Layer 12 of a small transformer language model trained on English Wikipedia (16 layers, counted from 0, width 128).
A neuron's activation on a vector x is SiLU(gate . x) times (in . x), where the dot is the dot product.

Input weights of the MLP neurons that the questions are about. A number n stands for n times 0.0037.
n22 gate: 10 23 -10 -35 15 8 -24 11 -19 -37 24 -28 29 29 8 -9 53 13 -21 -37 19 29 -17 18 -14 11 3 -8 -9 10 7 0 -31 -65 12 -15 -15 -71 37 30 9 21 -61 -2 -12 -4 41 -33 -44 -62 19 38 2 45 20 3 14 37 -54 23 22 -6 26 14 18 -48 2 8 -15 -11 16 12 18 -4 -29 37 22 -19 0 -51 50 -31 1 42 24 3 14 -13 13 -43 -35 24 -26 13 -13 -10 -15 28 49 -6 10 3 -1 2 51 -11 -6 -22 -3 41 -2 18 -29 24 22 21 4 -37 0 -4 3 23 -41 17 -29 -11 -43 -9
n55 gate: -3 -14 25 61 14 -2 23 -3 -12 14 11 10 31 -3 -8 -39 -7 -18 -20 -3 38 -2 2 13 -4 -47 -7 -49 -34 -19 -5 -29 -26 -10 49 -7 22 16 -46 -31 -38 67 -24 -10 -18 23 21 -24 21 -18 16 22 26 50 42 9 -46 40 -58 44 -40 -9 30 -39 11 -61 -36 -22 27 -23 -39 37 -4 3 -27 -11 59 4 -6 -50 50 11 -40 37 -4 36 36 36 -1 16 -6 -7 1 22 -31 -6 -18 29 -18 -25 -31 -8 22 36 19 -4 37 -9 -19 -28 26 23 15 -33 -70 60 7 11 3 29 3 -11 47 27 -21 20 -47 1
n61 gate: 21 -14 -9 -32 40 -27 -9 -13 17 -18 26 28 -8 -19 15 -25 13 5 46 94 21 -18 35 -32 18 -14 6 -36 -26 -22 -12 -12 -35 -43 -7 -30 0 -11 -34 -24 -37 -19 -11 -19 -15 48 35 58 28 -2 -15 12 15 -12 -9 -15 47 -16 -35 10 -25 -40 42 32 45 5 8 -24 -5 -53 -15 -2 -32 13 43 -7 -34 -17 0 22 7 39 4 -6 19 3 -1 22 38 -15 0 -2 -37 8 18 -34 23 41 -8 1 16 -31 -18 9 29 4 26 8 5 5 21 -14 31 4 11 -1 41 -17 22 -3 14 -4 29 -32 -46 -25 1 -32
n154 gate: -25 35 31 23 72 -2 43 42 -47 1 -5 40 19 -24 5 -45 62 -12 -6 -34 51 -32 14 -32 -14 -17 -15 9 -31 16 7 -7 -12 2 -4 -4 12 25 -9 -2 -6 17 3 3 -3 14 4 -39 -13 -3 1 -59 5 43 10 -10 22 -76 21 -31 4 31 8 -6 -13 -18 8 -8 -2 -2 0 -49 44 -13 36 -13 4 -9 -26 30 -14 30 44 5 -9 6 -7 11 -6 0 6 -38 22 -33 20 5 27 13 -6 11 -8 20 -22 25 -10 43 37 41 16 -7 -7 -8 -34 -4 -19 3 22 37 -24 -47 -2 25 -33 26 -12 5 -25 -44
n167 gate: 42 34 -24 -37 23 -14 -50 -16 -25 20 6 2 22 6 16 -9 -14 -10 43 -3 19 11 -22 10 -79 -4 7 26 -10 -20 -7 -1 -20 -20 28 -23 -30 15 -26 -15 -11 88 -13 -35 4 9 -21 -2 47 9 -35 -2 9 -10 32 24 2 9 28 10 9 -41 10 -18 -16 -13 41 12 -16 -61 -5 -8 14 64 -12 -18 -26 -2 9 13 8 -3 3 -19 12 8 30 -2 -22 6 66 -22 -25 -23 -38 29 -17 -11 -44 28 -27 -30 38 12 -3 -6 4 34 -12 -10 22 17 -36 -58 51 26 -12 17 39 -31 -14 -41 6 42 19 8 -38 -16
n218 gate: -10 -23 -17 28 22 -13 30 -26 -49 28 -26 28 14 -25 38 -33 -12 68 -22 -9 -56 14 -49 1 -29 -25 13 -2 3 -16 5 -4 -8 -44 -33 16 -27 -23 28 -35 4 25 26 -33 36 30 16 22 13 -58 -11 11 -7 -27 -3 4 24 84 -11 15 3 9 14 -39 31 7 7 0 25 -18 -35 -2 -14 17 41 -17 2 17 -6 -24 21 -44 -2 -22 24 -4 7 2 -49 31 -51 -1 29 -7 1 41 50 -6 23 12 13 21 -40 30 -51 -23 15 -20 -4 -13 37 -22 23 -13 -12 16 7 -17 4 -19 10 21 14 -32 23 34 -6 25
n243 gate: 12 -46 -14 20 -73 37 -11 -19 -8 -29 -32 14 -19 22 5 -2 37 18 -10 -19 -40 30 -35 -9 -17 -27 -14 -29 -44 -14 23 12 -4 7 52 -69 -17 13 -18 -3 -26 -8 44 -16 1 20 6 -28 -12 -18 38 32 44 -17 -18 15 -21 -13 -13 -59 1 -17 -4 7 54 -3 24 14 27 69 -4 22 -8 -3 22 18 29 -35 30 -9 1 27 12 -22 -8 -2 -28 -2 15 -19 -37 22 28 3 1 1 -20 92 14 -2 -24 -41 22 -7 -7 13 54 30 -3 14 16 -25 -27 -14 23 0 0 -27 22 13 16 7 -20 57 -3 34 14 -20
n305 gate: -19 -27 9 52 -3 -36 3 33 50 2 12 -11 16 -16 24 -45 -10 34 -37 -15 -2 -7 -47 -14 -19 26 -11 -3 -26 63 0 79 3 37 17 -41 11 -34 -15 16 3 3 35 -15 14 -4 13 58 18 -44 3 14 46 -31 -16 4 0 22 50 -14 -3 -23 16 0 35 -38 33 13 -20 -26 -5 49 -17 -39 -55 -5 -1 -15 -12 38 -41 -17 -2 32 24 6 18 -12 -26 -30 -17 -43 -36 60 -18 -12 -1 -3 -30 23 -4 -32 -19 -10 16 47 -15 -25 9 -21 50 16 -56 20 21 -18 -22 -18 26 9 -10 -15 -16 -17 13 19 -45 11
n319 gate: 25 -3 47 27 -9 -25 -12 21 -19 2 26 -9 -11 -11 -5 -44 -12 -13 25 13 10 -7 27 11 6 -12 -7 -12 -20 12 4 3 -18 -25 23 -5 -28 -33 0 47 -13 -11 24 -41 -6 -2 -22 -30 9 -5 53 25 -18 7 6 41 -2 39 -29 30 4 9 -30 -9 7 14 32 -30 -27 -77 -20 16 12 -24 2 -7 -30 -32 14 31 -2 -1 -17 -28 7 0 13 12 -5 -17 -25 11 30 12 -35 -53 47 25 8 19 -20 17 37 9 39 23 22 -14 -49 8 64 -41 45 39 -5 5 52 -31 -14 -34 0 4 -23 2 -60 60 -34 -9
n22 in: 7 53 -20 -10 16 18 -9 -57 20 16 19 -11 -28 -12 34 29 24 3 -15 -17 -16 7 -29 4 2 -20 -12 4 56 10 29 -45 -5 16 4 -38 43 5 -66 1 -5 4 -10 6 16 -19 14 -50 2 9 3 13 -11 26 -25 -18 19 6 29 -46 -7 11 -13 -13 -25 -61 27 -24 -37 -26 3 -6 17 49 9 19 -52 -18 10 1 10 4 -6 -50 23 -19 -5 51 -14 26 6 -24 -3 -25 -15 -26 -1 29 14 27 10 -1 -22 5 -30 5 35 -22 -30 -9 1 44 15 10 -4 64 10 10 2 -49 -24 10 8 29 -36 48 24 -1
n55 in: -2 46 -63 -30 6 -52 30 0 15 4 37 -9 -59 31 18 11 7 29 62 -32 3 -1 25 8 -13 7 -37 8 6 24 -11 -11 -29 -23 18 -5 8 8 -68 -5 -28 -39 21 15 18 38 9 -19 -23 -32 33 15 22 -14 13 -2 -7 -52 35 18 -8 5 43 -5 -8 6 21 5 -8 24 3 5 15 49 -6 7 -11 -9 -8 -27 -19 20 -8 -10 2 -1 -20 19 -30 39 3 7 -27 -31 -25 13 19 58 27 4 5 43 -26 -4 -57 5 -19 8 -31 -6 -22 17 -18 -62 18 -3 7 -11 0 -19 17 18 -49 -4 -27 -39 -43 25
n61 in: 19 -14 8 -30 23 8 -6 -16 -6 -43 -4 29 17 3 5 38 17 -1 8 11 11 -7 -9 10 -26 -12 -33 22 -21 22 -69 14 -37 -14 9 9 26 32 -32 -3 -18 -26 -25 -44 7 20 -17 -5 -19 13 -12 16 0 -3 8 18 24 -45 1 -24 -34 19 21 16 6 10 14 7 -6 -45 23 -11 -23 -18 29 14 -67 19 38 1 -19 29 -61 -25 29 7 -17 32 23 -17 -11 27 -1 0 5 11 21 -4 -33 -12 47 19 27 -9 8 16 15 -5 -21 -5 -20 -6 54 -28 19 -29 6 -21 -5 24 -2 24 -13 6 18 -25 11 2
n154 in: 2 -7 30 22 29 36 -25 18 34 25 -31 15 -4 -4 1 -33 5 -32 -6 17 3 -2 11 15 -10 -39 12 -6 -8 6 -14 27 -48 18 3 -3 -5 -8 -12 -15 -34 18 -2 -35 23 16 37 42 0 23 -32 -19 -27 22 23 -10 13 -10 6 8 15 -5 -51 -7 -10 11 -14 -7 -42 -47 23 36 0 56 25 -15 12 15 10 -30 58 30 -9 4 21 1 -16 -73 49 -2 32 0 36 6 -13 -54 -45 -9 23 22 -11 -19 -10 6 -20 38 5 -48 5 -21 -47 6 6 23 -37 24 -30 3 16 48 18 -25 14 2 64 -26 -15 46
n167 in: -6 -31 -32 33 -10 -51 24 32 -2 -7 -10 42 20 10 0 36 -2 -34 24 -1 2 10 28 32 28 -34 -22 -18 -10 33 11 -15 57 -28 6 21 1 -27 35 -2 -16 -4 25 -4 -22 10 24 -22 -8 50 34 21 -10 32 21 14 9 -19 -25 -24 37 6 29 12 -2 -11 -10 -13 -4 56 -23 -4 4 -9 -30 -27 -51 19 -17 -36 26 -11 -7 19 9 -15 -61 -69 34 -49 4 -22 -10 16 15 0 -15 8 -21 -9 -34 -19 2 2 -23 -5 -2 -37 -36 -23 53 10 0 6 14 -22 17 -38 44 28 33 -11 -17 -51 40 -72 37 -30
n218 in: -46 -32 5 -52 14 1 80 2 31 21 35 -32 3 -8 17 8 -18 17 9 -22 32 -10 25 -25 38 29 -8 28 3 -18 -28 18 -5 -53 17 45 -7 -5 31 13 39 13 -17 -2 -8 -30 -28 -19 -24 -19 -17 19 35 -15 48 -34 -7 4 -25 -3 24 -47 15 15 -31 30 -10 26 -43 -24 -5 25 20 76 6 -21 40 28 4 55 18 6 -9 -1 21 31 -20 5 -23 -17 26 25 -9 22 -2 -1 -21 5 30 -41 -28 -7 1 6 -7 10 13 -2 -4 41 3 15 1 -42 18 -4 32 -26 -28 -5 5 -32 -13 -9 -27 19 -30 0
n243 in: 26 14 -3 4 9 -34 -10 -7 -12 14 -21 -24 -54 -48 23 44 22 23 21 14 -10 -23 -37 15 26 7 -6 4 -42 4 2 43 -2 -1 23 -10 -12 -2 15 57 -12 -7 -13 42 -13 -4 -21 10 24 -18 6 -14 11 -3 16 2 -1 36 -12 10 -21 -23 -43 -26 49 -12 6 -28 4 -39 11 12 -45 14 -4 -15 -18 36 -28 34 -24 16 -40 9 -4 -7 32 -16 -10 25 -20 2 -1 -41 6 42 -2 -34 -35 5 20 -19 58 29 2 -9 64 14 55 23 5 9 -4 -34 -34 -49 -22 40 -13 -4 -25 2 15 26 22 -8 -28 36
n305 in: -5 -23 -4 -26 51 4 56 19 -1 26 -77 26 -7 -16 -41 -5 65 34 -50 7 15 -1 -10 -9 -28 -20 -8 41 -59 17 22 35 -20 -30 25 -22 -20 2 -18 10 21 14 26 -7 1 -48 27 32 14 -42 -29 19 -24 -20 82 -36 -15 12 12 -26 -17 -30 7 8 8 5 16 -55 13 37 -5 2 -25 38 7 -16 32 -18 5 -7 13 19 -16 23 22 -10 -14 -15 6 -12 -17 -27 5 16 4 34 -26 -27 -55 -27 2 35 32 15 -2 8 4 6 -35 8 25 14 6 -25 5 41 1 32 -57 8 29 -24 8 31 4 -27 32 11
n319 in: -8 -23 -38 -47 16 -41 -10 29 -32 -8 -8 -24 44 20 9 4 -36 31 -19 -23 16 -25 1 20 -29 -22 -18 63 -16 -26 2 -6 -7 37 0 33 54 24 -49 -2 -38 20 27 8 -3 -1 -30 4 20 -23 4 12 -37 15 20 4 -25 -42 -1 -15 -10 -6 -27 9 -19 1 9 -1 7 18 -19 34 -19 24 21 -34 -5 44 21 2 -39 28 -18 17 -13 -3 -34 22 11 19 -51 32 11 21 25 -12 37 28 15 12 28 -20 55 -54 -20 19 17 30 5 -6 -20 13 -14 42 7 19 -18 -1 -7 32 27 -12 -12 42 -15 -46 21 -13

Each question shows a token from some text and the vector x that enters the MLP there. A number n stands for n times 0.071.

" to": -2 5 -1 -30 -11 -12 -13 -5 -3 15 9 -5 3 -7 -11 10 2 -2 18 9 1 20 9 18 -5 2 1 8 -22 39 -6 -10 -11 -8 6 -14 -16 -2 18 -16 -21 -6 9 -12 -17 -9 -11 -23 -1 35 6 8 -3 -1 -8 -10 3 -7 17 -4 10 4 11 -12 -6 -19 15 27 2 4 3 12 -7 24 1 11 13 1 -12 16 10 -8 -33 14 -7 0 -9 1 -12 -19 21 0 14 -24 -5 17 11 -20 -10 13 -27 -9 31 12 -39 9 -19 11 0 -12 -24 17 -18 9 10 7 -4 -17 12 27 11 2 8 8 -5 -5 17 13
Which of these neurons fires most? n167

" on": 3 -22 -14 -13 -1 -22 -11 3 -13 1 -2 3 -23 -16 -20 -1 -5 2 -5 -4 -1 33 0 55 -2 -6 -24 11 6 24 7 -14 22 4 -5 -6 13 22 -11 5 -8 13 -9 -6 4 -25 -5 -6 -1 20 12 25 0 6 9 -18 24 6 0 15 -2 -24 21 10 21 -13 -1 4 2 13 3 2 -2 7 -7 -19 1 -3 6 18 -29 -1 -9 0 -13 8 -8 9 -19 -15 -15 14 6 3 -3 -1 25 6 -18 11 15 4 4 11 -33 -18 -13 21 7 -18 -14 -21 4 21 -5 15 -4 -3 11 7 3 -30 -11 0 0 9 13 10
Which two neurons fire most, strongest first? n154, n167

" was": 21 -15 1 -20 -12 -3 5 -12 -5 9 28 -7 9 4 -1 -15 -9 -2 -4 -19 12 11 18 38 12 -3 -6 -5 17 36 -14 -11 7 7 40 -3 -15 -1 -17 4 -3 -9 5 -4 -8 -26 -11 1 7 10 -18 15 -11 5 7 14 -10 7 1 1 -23 -6 -4 8 -4 -7 21 12 -15 0 23 -13 1 -6 -13 -3 15 23 6 -3 -8 7 -44 0 -26 -20 -12 9 -12 14 -3 16 8 4 -42 -4 -12 0 -6 -1 -21 0 7 6 7 -10 2 9 -13 -7 -8 4 -6 5 7 11 22 -1 -7 18 -5 15 6 -24 16 1 -4 34
Which of these neurons fires most? n55

" assist": 6 -2 0 -13 10 10 -9 -16 3 26 4 -5 4 5 -7 10 -7 17 8 3 -4 -4 -27 19 18 20 11 5 3 16 -39 -38 -4 13 -27 0 9 29 6 -8 0 -6 -2 -5 -6 0 -20 3 -1 29 -3 0 -1 -22 1 -10 -24 -16 7 -6 2 -23 -1 -13 21 -3 2 3 -20 16 15 7 7 13 10 7 -11 -22 14 6 -8 -15 13 -19 -7 -9 -29 1 2 0 -16 26 -18 4 -2 8 28 10 12 10 -21 -3 9 -12 0 14 20 16 4 5 -15 26 -3 -29 6 -17 -12 -7 -10 22 6 -9 -22 -7 12 12 19 11
Which of these neurons fires most? n305

",": 6 -13 -6 11 4 -7 -1 -3 5 6 -1 7 30 -17 -5 -7 -8 24 -10 -4 -4 2 54 30 1 -6 -2 1 15 72 -10 -6 -4 -3 -12 -8 -9 -3 -14 2 8 9 14 12 -12 -2 5 1 -13 2 -14 17 11 13 11 -2 7 18 -11 2 7 8 -18 13 0 -4 5 14 -17 2 -3 7 -11 -5 -16 8 4 1 -13 14 -2 0 -49 4 16 -6 -13 -13 -11 -8 12 18 -26 -15 -40 -2 -12 1 2 -4 10 -1 -8 -8 -1 -31 -1 14 2 -4 1 4 -6 -4 -4 19 -4 10 2 2 -4 2 -12 -8 -8 3 0 4
Which neuron fires most, and how strongly? n305, at about 0.72

" the": 8 1 11 -3 1 1 -20 -7 -4 3 1 -17 -12 -6 5 3 -3 11 -14 11 -4 48 68 78 -4 -17 10 6 3 40 -5 -5 -10 -14 -8 10 -8 6 -6 -7 -9 12 -2 5 13 -19 6 12 1 -3 -11 -26 -28 10 -6 -16 18 -6 -2 -17 6 11 1 3 7 -16 5 9 -5 5 12 14 2 8 -2 -21 0 -2 15 0 5 -11 -20 6 -5 -11 -4 -1 -6 6 9 -8 -10 -3 7 -3 -6 8 -2 4 -18 -6 7 -5 8 1 -5 5 6 -5 -3 -11 -7 -8 -7 -13 5 4 -1 -4 -14 4 -2 -12 -4 4 -9 3
Which of these neurons fires most? n167

" re": -4 -12 -34 -20 12 8 10 -10 -9 11 13 -32 -18 -10 0 -16 -10 8 -5 11 18 12 -3 -24 -3 12 6 26 16 10 -2 2 -13 10 6 30 4 8 -7 -9 0 7 -13 -4 6 11 5 9 -11 -2 29 20 -24 -6 7 17 -5 7 -1 7 1 -2 11 -10 22 9 11 -4 -11 -2 9 -16 2 -13 -21 1 1 -12 26 -8 8 -19 -11 21 -2 -6 -1 9 17 -14 -29 9 -17 4 29 -17 -7 12 2 9 -36 4 12 16 -10 -26 1 7 14 -3 -42 -6 27 -8 4 21 12 7 10 -8 9 -14 1 -4 -5 -19 -14 5
Which of these neurons fires most? n55

"ed": -16 11 -12 -48 2 -14 -8 2 12 3 12 -14 2 -1 -13 21 10 20 -5 11 -14 0 16 35 -18 11 1 -11 -8 8 -19 -36 -8 8 11 -31 -3 12 -12 -7 -7 -20 -13 -2 -16 -14 0 0 1 25 5 12 -8 26 15 -7 -2 -10 16 31 1 6 -6 -9 -6 8 1 20 2 5 15 -19 10 -3 -8 15 12 -1 -6 -2 4 -6 -19 0 -14 0 -11 13 -3 11 -3 5 -25 -21 12 34 16 -13 2 19 -8 -14 8 7 -21 36 4 -1 -4 -22 -23 12 3 15 7 1 -3 6 -6 15 8 4 -16 5 -10 -8 8 17
Which neuron fires most, and how strongly? n218, at about 0.18

" in": -8 5 -21 -9 13 -15 6 -23 -13 11 -2 -5 -30 15 -12 -6 -4 -5 1 -7 -20 43 20 24 1 -9 0 10 -20 9 -12 -5 16 5 21 2 18 7 -4 6 8 -20 -6 -3 -21 -10 -5 12 1 7 -3 15 7 -11 17 -5 -17 3 -1 -5 1 9 19 13 1 0 -8 29 1 0 -8 -18 1 6 -1 -30 7 -31 -15 14 8 -16 -34 4 -4 -5 -41 -3 21 -5 -12 10 -1 -15 19 23 26 -2 10 10 -4 14 13 4 -7 12 -7 22 4 16 -16 9 5 0 0 -3 4 10 -17 -9 10 -14 -27 -16 2 14 16 18
Which neuron fires most, and how strongly? n154, at about 0.28

" a": -12 -27 24 -9 -14 -5 -12 -17 10 13 8 8 -8 -14 -8 -13 4 12 9 -4 4 49 40 15 6 3 0 11 8 23 -7 2 14 -13 -26 9 9 -7 -15 -8 -7 -14 -12 8 6 -14 -15 6 -2 5 4 7 -16 10 10 28 27 -19 21 -16 17 15 11 2 -14 -16 22 9 -13 3 4 5 11 -7 -6 1 -2 -19 -1 18 -1 -6 -15 3 -1 -8 -13 7 2 13 11 -18 -7 12 22 -12 -21 0 -25 -12 -8 22 15 0 -2 -31 -2 17 9 5 -10 22 11 -1 -25 -2 6 -6 -7 -19 4 -33 2 1 0 6 -14 -14
Which neuron fires most, and how strongly? n243, at about 0.32

"s": 13 15 -3 -14 1 6 13 -26 -16 -3 -5 2 -17 -10 16 0 11 26 -4 13 18 -36 16 10 22 5 -22 -3 5 54 9 -11 2 -4 -17 1 -10 -6 -3 20 0 -9 -7 5 -3 -31 -14 -1 1 -8 3 7 -16 -4 18 -1 -25 6 4 16 -22 -9 2 -2 -17 -2 6 -16 -14 -3 -1 7 6 -7 1 13 5 3 -23 -5 -23 17 6 -9 -11 20 12 -1 -9 20 14 20 4 -7 19 21 4 -8 -9 19 4 18 -8 5 -1 -38 -13 9 -18 4 -3 2 6 -12 -5 -29 9 14 2 0 21 11 2 -21 13 19 -9 -9
Which of these neurons fires most? n167

" team": 8 17 -5 -8 4 6 11 -27 -6 3 3 -14 5 10 -4 7 -11 3 -7 16 13 -25 -1 -8 13 7 -6 -10 8 48 2 -17 -19 5 11 9 5 15 -1 -16 -1 -6 5 -13 -16 -16 3 11 -5 17 3 25 -4 7 -7 1 -39 13 -3 -3 -23 -2 5 -14 -1 -4 32 -2 5 -2 11 -5 5 -18 -18 16 6 -19 12 9 -9 -7 12 -7 14 2 -22 14 6 -6 -1 18 12 -1 12 1 29 -10 -6 5 -13 16 -1 6 7 -9 -26 -14 1 -8 -29 9 7 -25 13 -21 -12 26 -3 40 14 -14 -14 -21 -12 6 25 -15
Which of these neurons fires most? n154

" for": 1 -15 -1 -18 -2 -15 -3 -13 -10 17 2 5 -8 -3 -6 9 -16 -3 8 11 -24 36 36 28 0 -1 9 -10 -13 25 -5 -5 13 13 11 -7 20 28 -2 10 18 -7 4 10 -39 -11 5 4 -11 13 -4 -6 -5 2 -1 -24 27 -11 -2 0 14 -6 27 13 -9 0 -8 6 -4 -7 -4 -17 9 -4 11 -24 5 -16 -16 5 -1 -13 -35 10 14 2 -4 -16 1 -5 -5 16 -16 4 2 -10 21 -10 7 -13 -3 0 7 12 -14 -7 -5 23 -12 -13 -40 15 17 17 11 12 3 -12 -26 -3 14 12 -23 -6 17 3 11 2
Which neuron fires most, and how strongly? n243, at about 0.3

" four": -13 -4 4 6 2 -6 7 -5 -7 -4 3 -24 -29 -16 -17 21 -13 14 -10 -6 9 -7 0 35 24 -2 -15 -10 -15 53 -8 -2 -19 23 -17 3 -16 -2 4 4 8 14 28 -5 10 -11 16 -22 -21 -1 10 12 2 -12 22 16 21 -1 -1 -12 -22 1 3 1 4 -4 -4 27 5 6 -9 1 9 11 1 -20 -19 -6 12 7 11 -26 17 -1 2 -11 -7 2 -19 9 4 -2 -10 4 23 -11 -9 -9 10 -23 -27 -9 16 13 18 -4 2 20 1 13 2 20 -12 1 -2 12 -8 10 -3 -4 0 -37 -8 -20 3 8 11 8
Which neuron fires most, and how strongly? n305, at about 0.82

" took": 14 -9 -1 -26 -5 18 -21 -8 -1 20 10 -10 0 13 -3 15 -1 15 11 -10 -17 16 -7 27 1 4 -2 13 12 12 -28 -21 9 -1 18 7 -8 24 4 -17 12 -19 -6 -6 -28 -24 -18 -5 9 30 6 3 -12 -10 0 -17 1 -22 12 -1 -31 -5 9 22 15 2 24 12 7 16 -9 -5 10 -4 -2 -18 -20 13 10 -8 -19 -18 -3 -23 -6 0 -8 13 -20 -10 3 7 9 -11 4 14 5 4 -16 12 -16 -19 22 19 -12 17 0 14 -11 -24 -12 11 11 17 15 11 8 8 -24 -18 23 3 -9 0 -3 -13 19 16
Which of these neurons fires most? n154

"ni": -15 -7 9 9 -7 13 14 -11 -13 -10 -14 -37 -4 0 -13 12 0 0 7 33 -3 25 -11 2 24 16 -7 5 2 -7 14 -5 -15 -13 -7 7 -8 -14 -1 11 -9 -13 24 -23 -10 -2 1 -12 -1 -15 11 17 12 -23 -12 -5 16 -6 21 33 -14 -34 6 12 -13 18 6 15 -6 3 13 5 -10 0 -8 1 5 11 -23 13 3 0 21 9 -1 -6 28 7 -8 -7 10 0 -16 4 16 -10 0 -16 19 -31 -22 -12 3 -23 -1 -35 2 13 -1 31 0 -15 0 7 13 4 24 4 6 8 1 6 -3 -33 1 5 9 4
Which of these neurons fires most? n154

"ä": 8 3 -10 7 1 7 -30 -8 4 10 11 -13 -11 -14 2 -3 -12 -8 3 -16 -2 -21 19 3 15 9 -11 -14 4 14 -2 10 -12 6 -1 -4 -9 -6 0 21 5 -5 -4 5 -32 -17 2 -2 -6 11 -16 4 8 -12 11 50 -4 -12 25 -12 -3 9 -14 -3 -32 5 1 -1 -11 39 18 13 2 -23 -18 1 -12 -1 -4 13 -9 -16 25 -5 12 -2 5 0 -13 6 9 10 10 0 15 -2 -10 -17 6 15 2 15 -20 1 -4 -46 -15 14 -2 -7 15 -8 0 -26 6 -11 11 10 2 -1 0 44 26 -5 10 0 10 13
Which neuron fires most, and how strongly? n319, at about 0.48

"ra": -6 7 -20 -11 13 18 -15 11 -5 -24 -22 16 7 -11 -9 -5 0 3 -19 11 0 -8 16 -17 25 10 10 22 -4 -4 -2 -1 -7 23 0 0 3 -7 -25 4 -19 7 3 3 -5 -21 17 9 -9 31 -4 -7 -21 3 -13 -9 7 -13 1 -24 11 25 11 1 5 0 -9 25 -28 8 -16 2 -1 7 19 -19 29 16 15 10 -3 7 3 15 -23 0 -6 17 11 5 11 9 -22 -22 21 -25 -21 16 1 3 -1 -5 16 5 1 15 -8 -36 -3 1 -20 -11 18 3 -9 -7 -26 5 -19 -1 -7 -4 -1 12 30 22 7 0
Which neuron fires most, and how strongly? n154, at about 2.6

"ular": -19 11 -18 12 3 -19 2 -3 -17 25 -9 -7 14 9 -2 10 1 24 16 28 25 17 16 16 19 -7 -36 -7 3 37 11 -4 -38 0 -20 -1 4 4 -36 -5 5 0 9 -33 -17 -19 -16 -6 -23 -13 11 2 -1 5 0 11 10 -3 0 -6 -10 -2 3 11 -5 2 5 -12 -5 11 -8 12 34 2 13 -18 3 -11 19 -15 -3 13 -11 -10 -1 -8 -44 1 5 7 4 10 -4 -16 17 2 0 20 10 2 10 2 16 -15 1 2 -16 9 4 -1 -5 0 -3 13 -10 8 -21 -9 -14 -8 3 -4 12 12 -4 3 24 -4
Which of these neurons fires most? n319

"rt": 17 4 8 2 -7 10 2 13 24 7 22 -10 -26 -1 -9 16 25 16 1 -14 19 -2 -11 -3 -6 5 -4 -18 -6 27 -3 23 -7 -17 -9 -3 4 1 -5 -18 18 -13 5 9 -34 -20 5 -21 3 -11 12 19 13 -15 -7 5 -13 -21 -5 -32 -1 17 -16 -12 4 14 -6 1 -24 5 3 -15 -4 28 3 10 20 3 11 6 12 13 15 -8 35 2 -5 -3 -26 -9 -19 1 -12 -7 -2 0 -20 13 16 22 -17 14 -11 30 4 -22 -13 -17 3 0 -8 3 -10 -3 -3 -24 -4 -2 -23 19 -1 6 6 10 -11 4 21 20
Which three neurons fire most, strongest first? n22, n243, n319

"ster": -10 19 1 9 13 15 -14 -18 -7 4 -7 -13 8 1 -29 -2 0 -18 25 15 18 -7 11 -8 -1 -9 -6 -7 0 38 -12 -4 -22 -6 1 -4 -2 20 -14 3 6 3 -1 6 -8 -1 -9 11 -6 3 8 -10 -21 18 12 10 -35 -3 -11 -17 17 2 -30 -2 1 19 18 -9 -18 -5 6 -7 26 14 14 -37 10 -23 13 15 -2 0 -5 -37 -10 18 -7 5 -30 8 16 34 5 -2 13 14 10 18 9 16 -28 -4 5 12 0 -5 6 -6 7 4 -1 12 12 2 -6 -19 0 -3 -11 6 8 -15 -25 -1 -5 9 -10 23
Which of these neurons fires most? n154

" goal": 7 -1 -2 -34 2 7 6 -31 -29 20 8 -18 4 -3 -17 5 -2 16 4 8 2 -2 -7 7 35 17 -4 17 -7 14 -1 1 8 6 -24 1 11 16 -20 -14 -1 -2 -2 -8 -14 -9 -12 3 -11 21 -10 19 11 -6 -26 -5 -21 -10 3 -19 -18 -16 -6 -17 5 2 5 13 -1 1 3 -7 -13 12 -12 3 -2 -28 24 -8 -9 -9 11 -2 11 16 -10 4 9 1 7 26 -28 11 30 7 27 -15 8 21 -9 -2 -19 12 10 13 -5 -1 10 4 -6 23 0 -33 12 -12 -2 16 24 28 10 -25 -11 -18 0 9 -3 8
Which two neurons fire most, strongest first? n61, n154

"ted": -5 -11 -7 -34 6 -4 5 3 12 -16 0 0 -3 1 -7 2 -8 26 -10 18 -1 -12 -2 59 -8 -2 17 -1 7 -12 -11 5 -19 28 -4 -2 -5 2 -9 -1 25 -9 1 -1 -27 -18 6 -5 -3 14 -4 -15 -17 23 -2 -15 -9 -21 16 4 -2 18 -9 14 1 -4 16 3 -25 5 27 -1 12 17 3 -1 -10 2 3 -12 0 2 6 -10 -15 6 -12 2 -11 23 11 28 -7 -11 -3 1 16 -6 11 -9 -4 -6 -3 1 -16 27 12 4 -11 -50 -4 15 -18 11 -6 28 -12 6 -14 0 13 3 4 6 -11 -7 -10 24
Which neuron fires most, and how strongly? n154, at about 0.58

" sign": -3 11 -10 20 9 -13 4 20 -6 -8 8 -20 -6 10 -39 22 1 8 6 0 13 8 7 -19 24 4 3 9 -11 35 -18 -23 -6 -15 1 -3 10 16 -11 -14 19 -10 -7 -5 -11 -24 -3 -12 15 29 5 -9 -3 -11 -23 7 -7 -10 -12 0 -24 -2 -1 -5 0 -4 5 14 7 2 41 -2 -23 10 -7 16 5 -4 23 -6 -19 -8 19 -11 5 4 -8 -3 14 -12 -2 16 3 -10 -4 -5 9 -19 0 -4 -14 3 -9 16 12 -31 16 -10 14 -11 -23 19 18 -8 4 -19 -3 5 0 35 26 -14 -6 0 -1 -13 19 14
Which of these neurons fires most? n22

" Women": 35 7 -3 -6 1 6 10 -4 -1 7 4 6 -1 9 -3 2 -19 6 -7 25 0 -31 5 -5 21 6 -16 -5 -12 51 -2 -7 -9 6 0 -6 -26 -9 0 17 -15 -12 -4 -10 11 -15 22 -13 -9 -11 2 3 5 -3 -11 14 -9 -8 8 -7 -7 -6 -6 2 11 9 10 -8 -3 -7 -6 -11 14 -28 -1 2 -8 13 35 27 -10 21 15 -11 15 19 -29 -6 -3 16 -4 2 1 2 5 16 12 2 3 -4 2 -1 -12 -7 -30 -28 -32 14 13 -12 -20 28 18 -2 -7 -18 -5 3 7 13 17 -2 9 -38 -1 10 6 -10
Which of these neurons fires most? n61

" Ro": 2 -9 -1 -7 -5 15 -13 -9 7 16 -14 -7 7 -13 2 5 -19 -4 -5 -5 22 20 -16 -28 -5 9 1 7 -5 29 0 1 -21 -16 -27 13 -30 5 -12 6 21 -1 12 -4 -28 -1 24 7 -4 36 8 -4 5 -8 4 34 -5 7 6 1 -17 -5 -19 22 25 5 16 21 -23 -23 -7 -6 2 -10 13 2 9 -14 5 6 -21 -27 9 12 -7 11 10 5 4 13 -13 6 1 -6 31 -3 -6 18 15 -7 -17 -3 12 -21 0 -23 -13 5 -3 -9 -17 -14 17 7 -11 -9 -9 21 -5 12 -13 31 0 11 1 -14 -9 20
Which of these neurons fires most? n167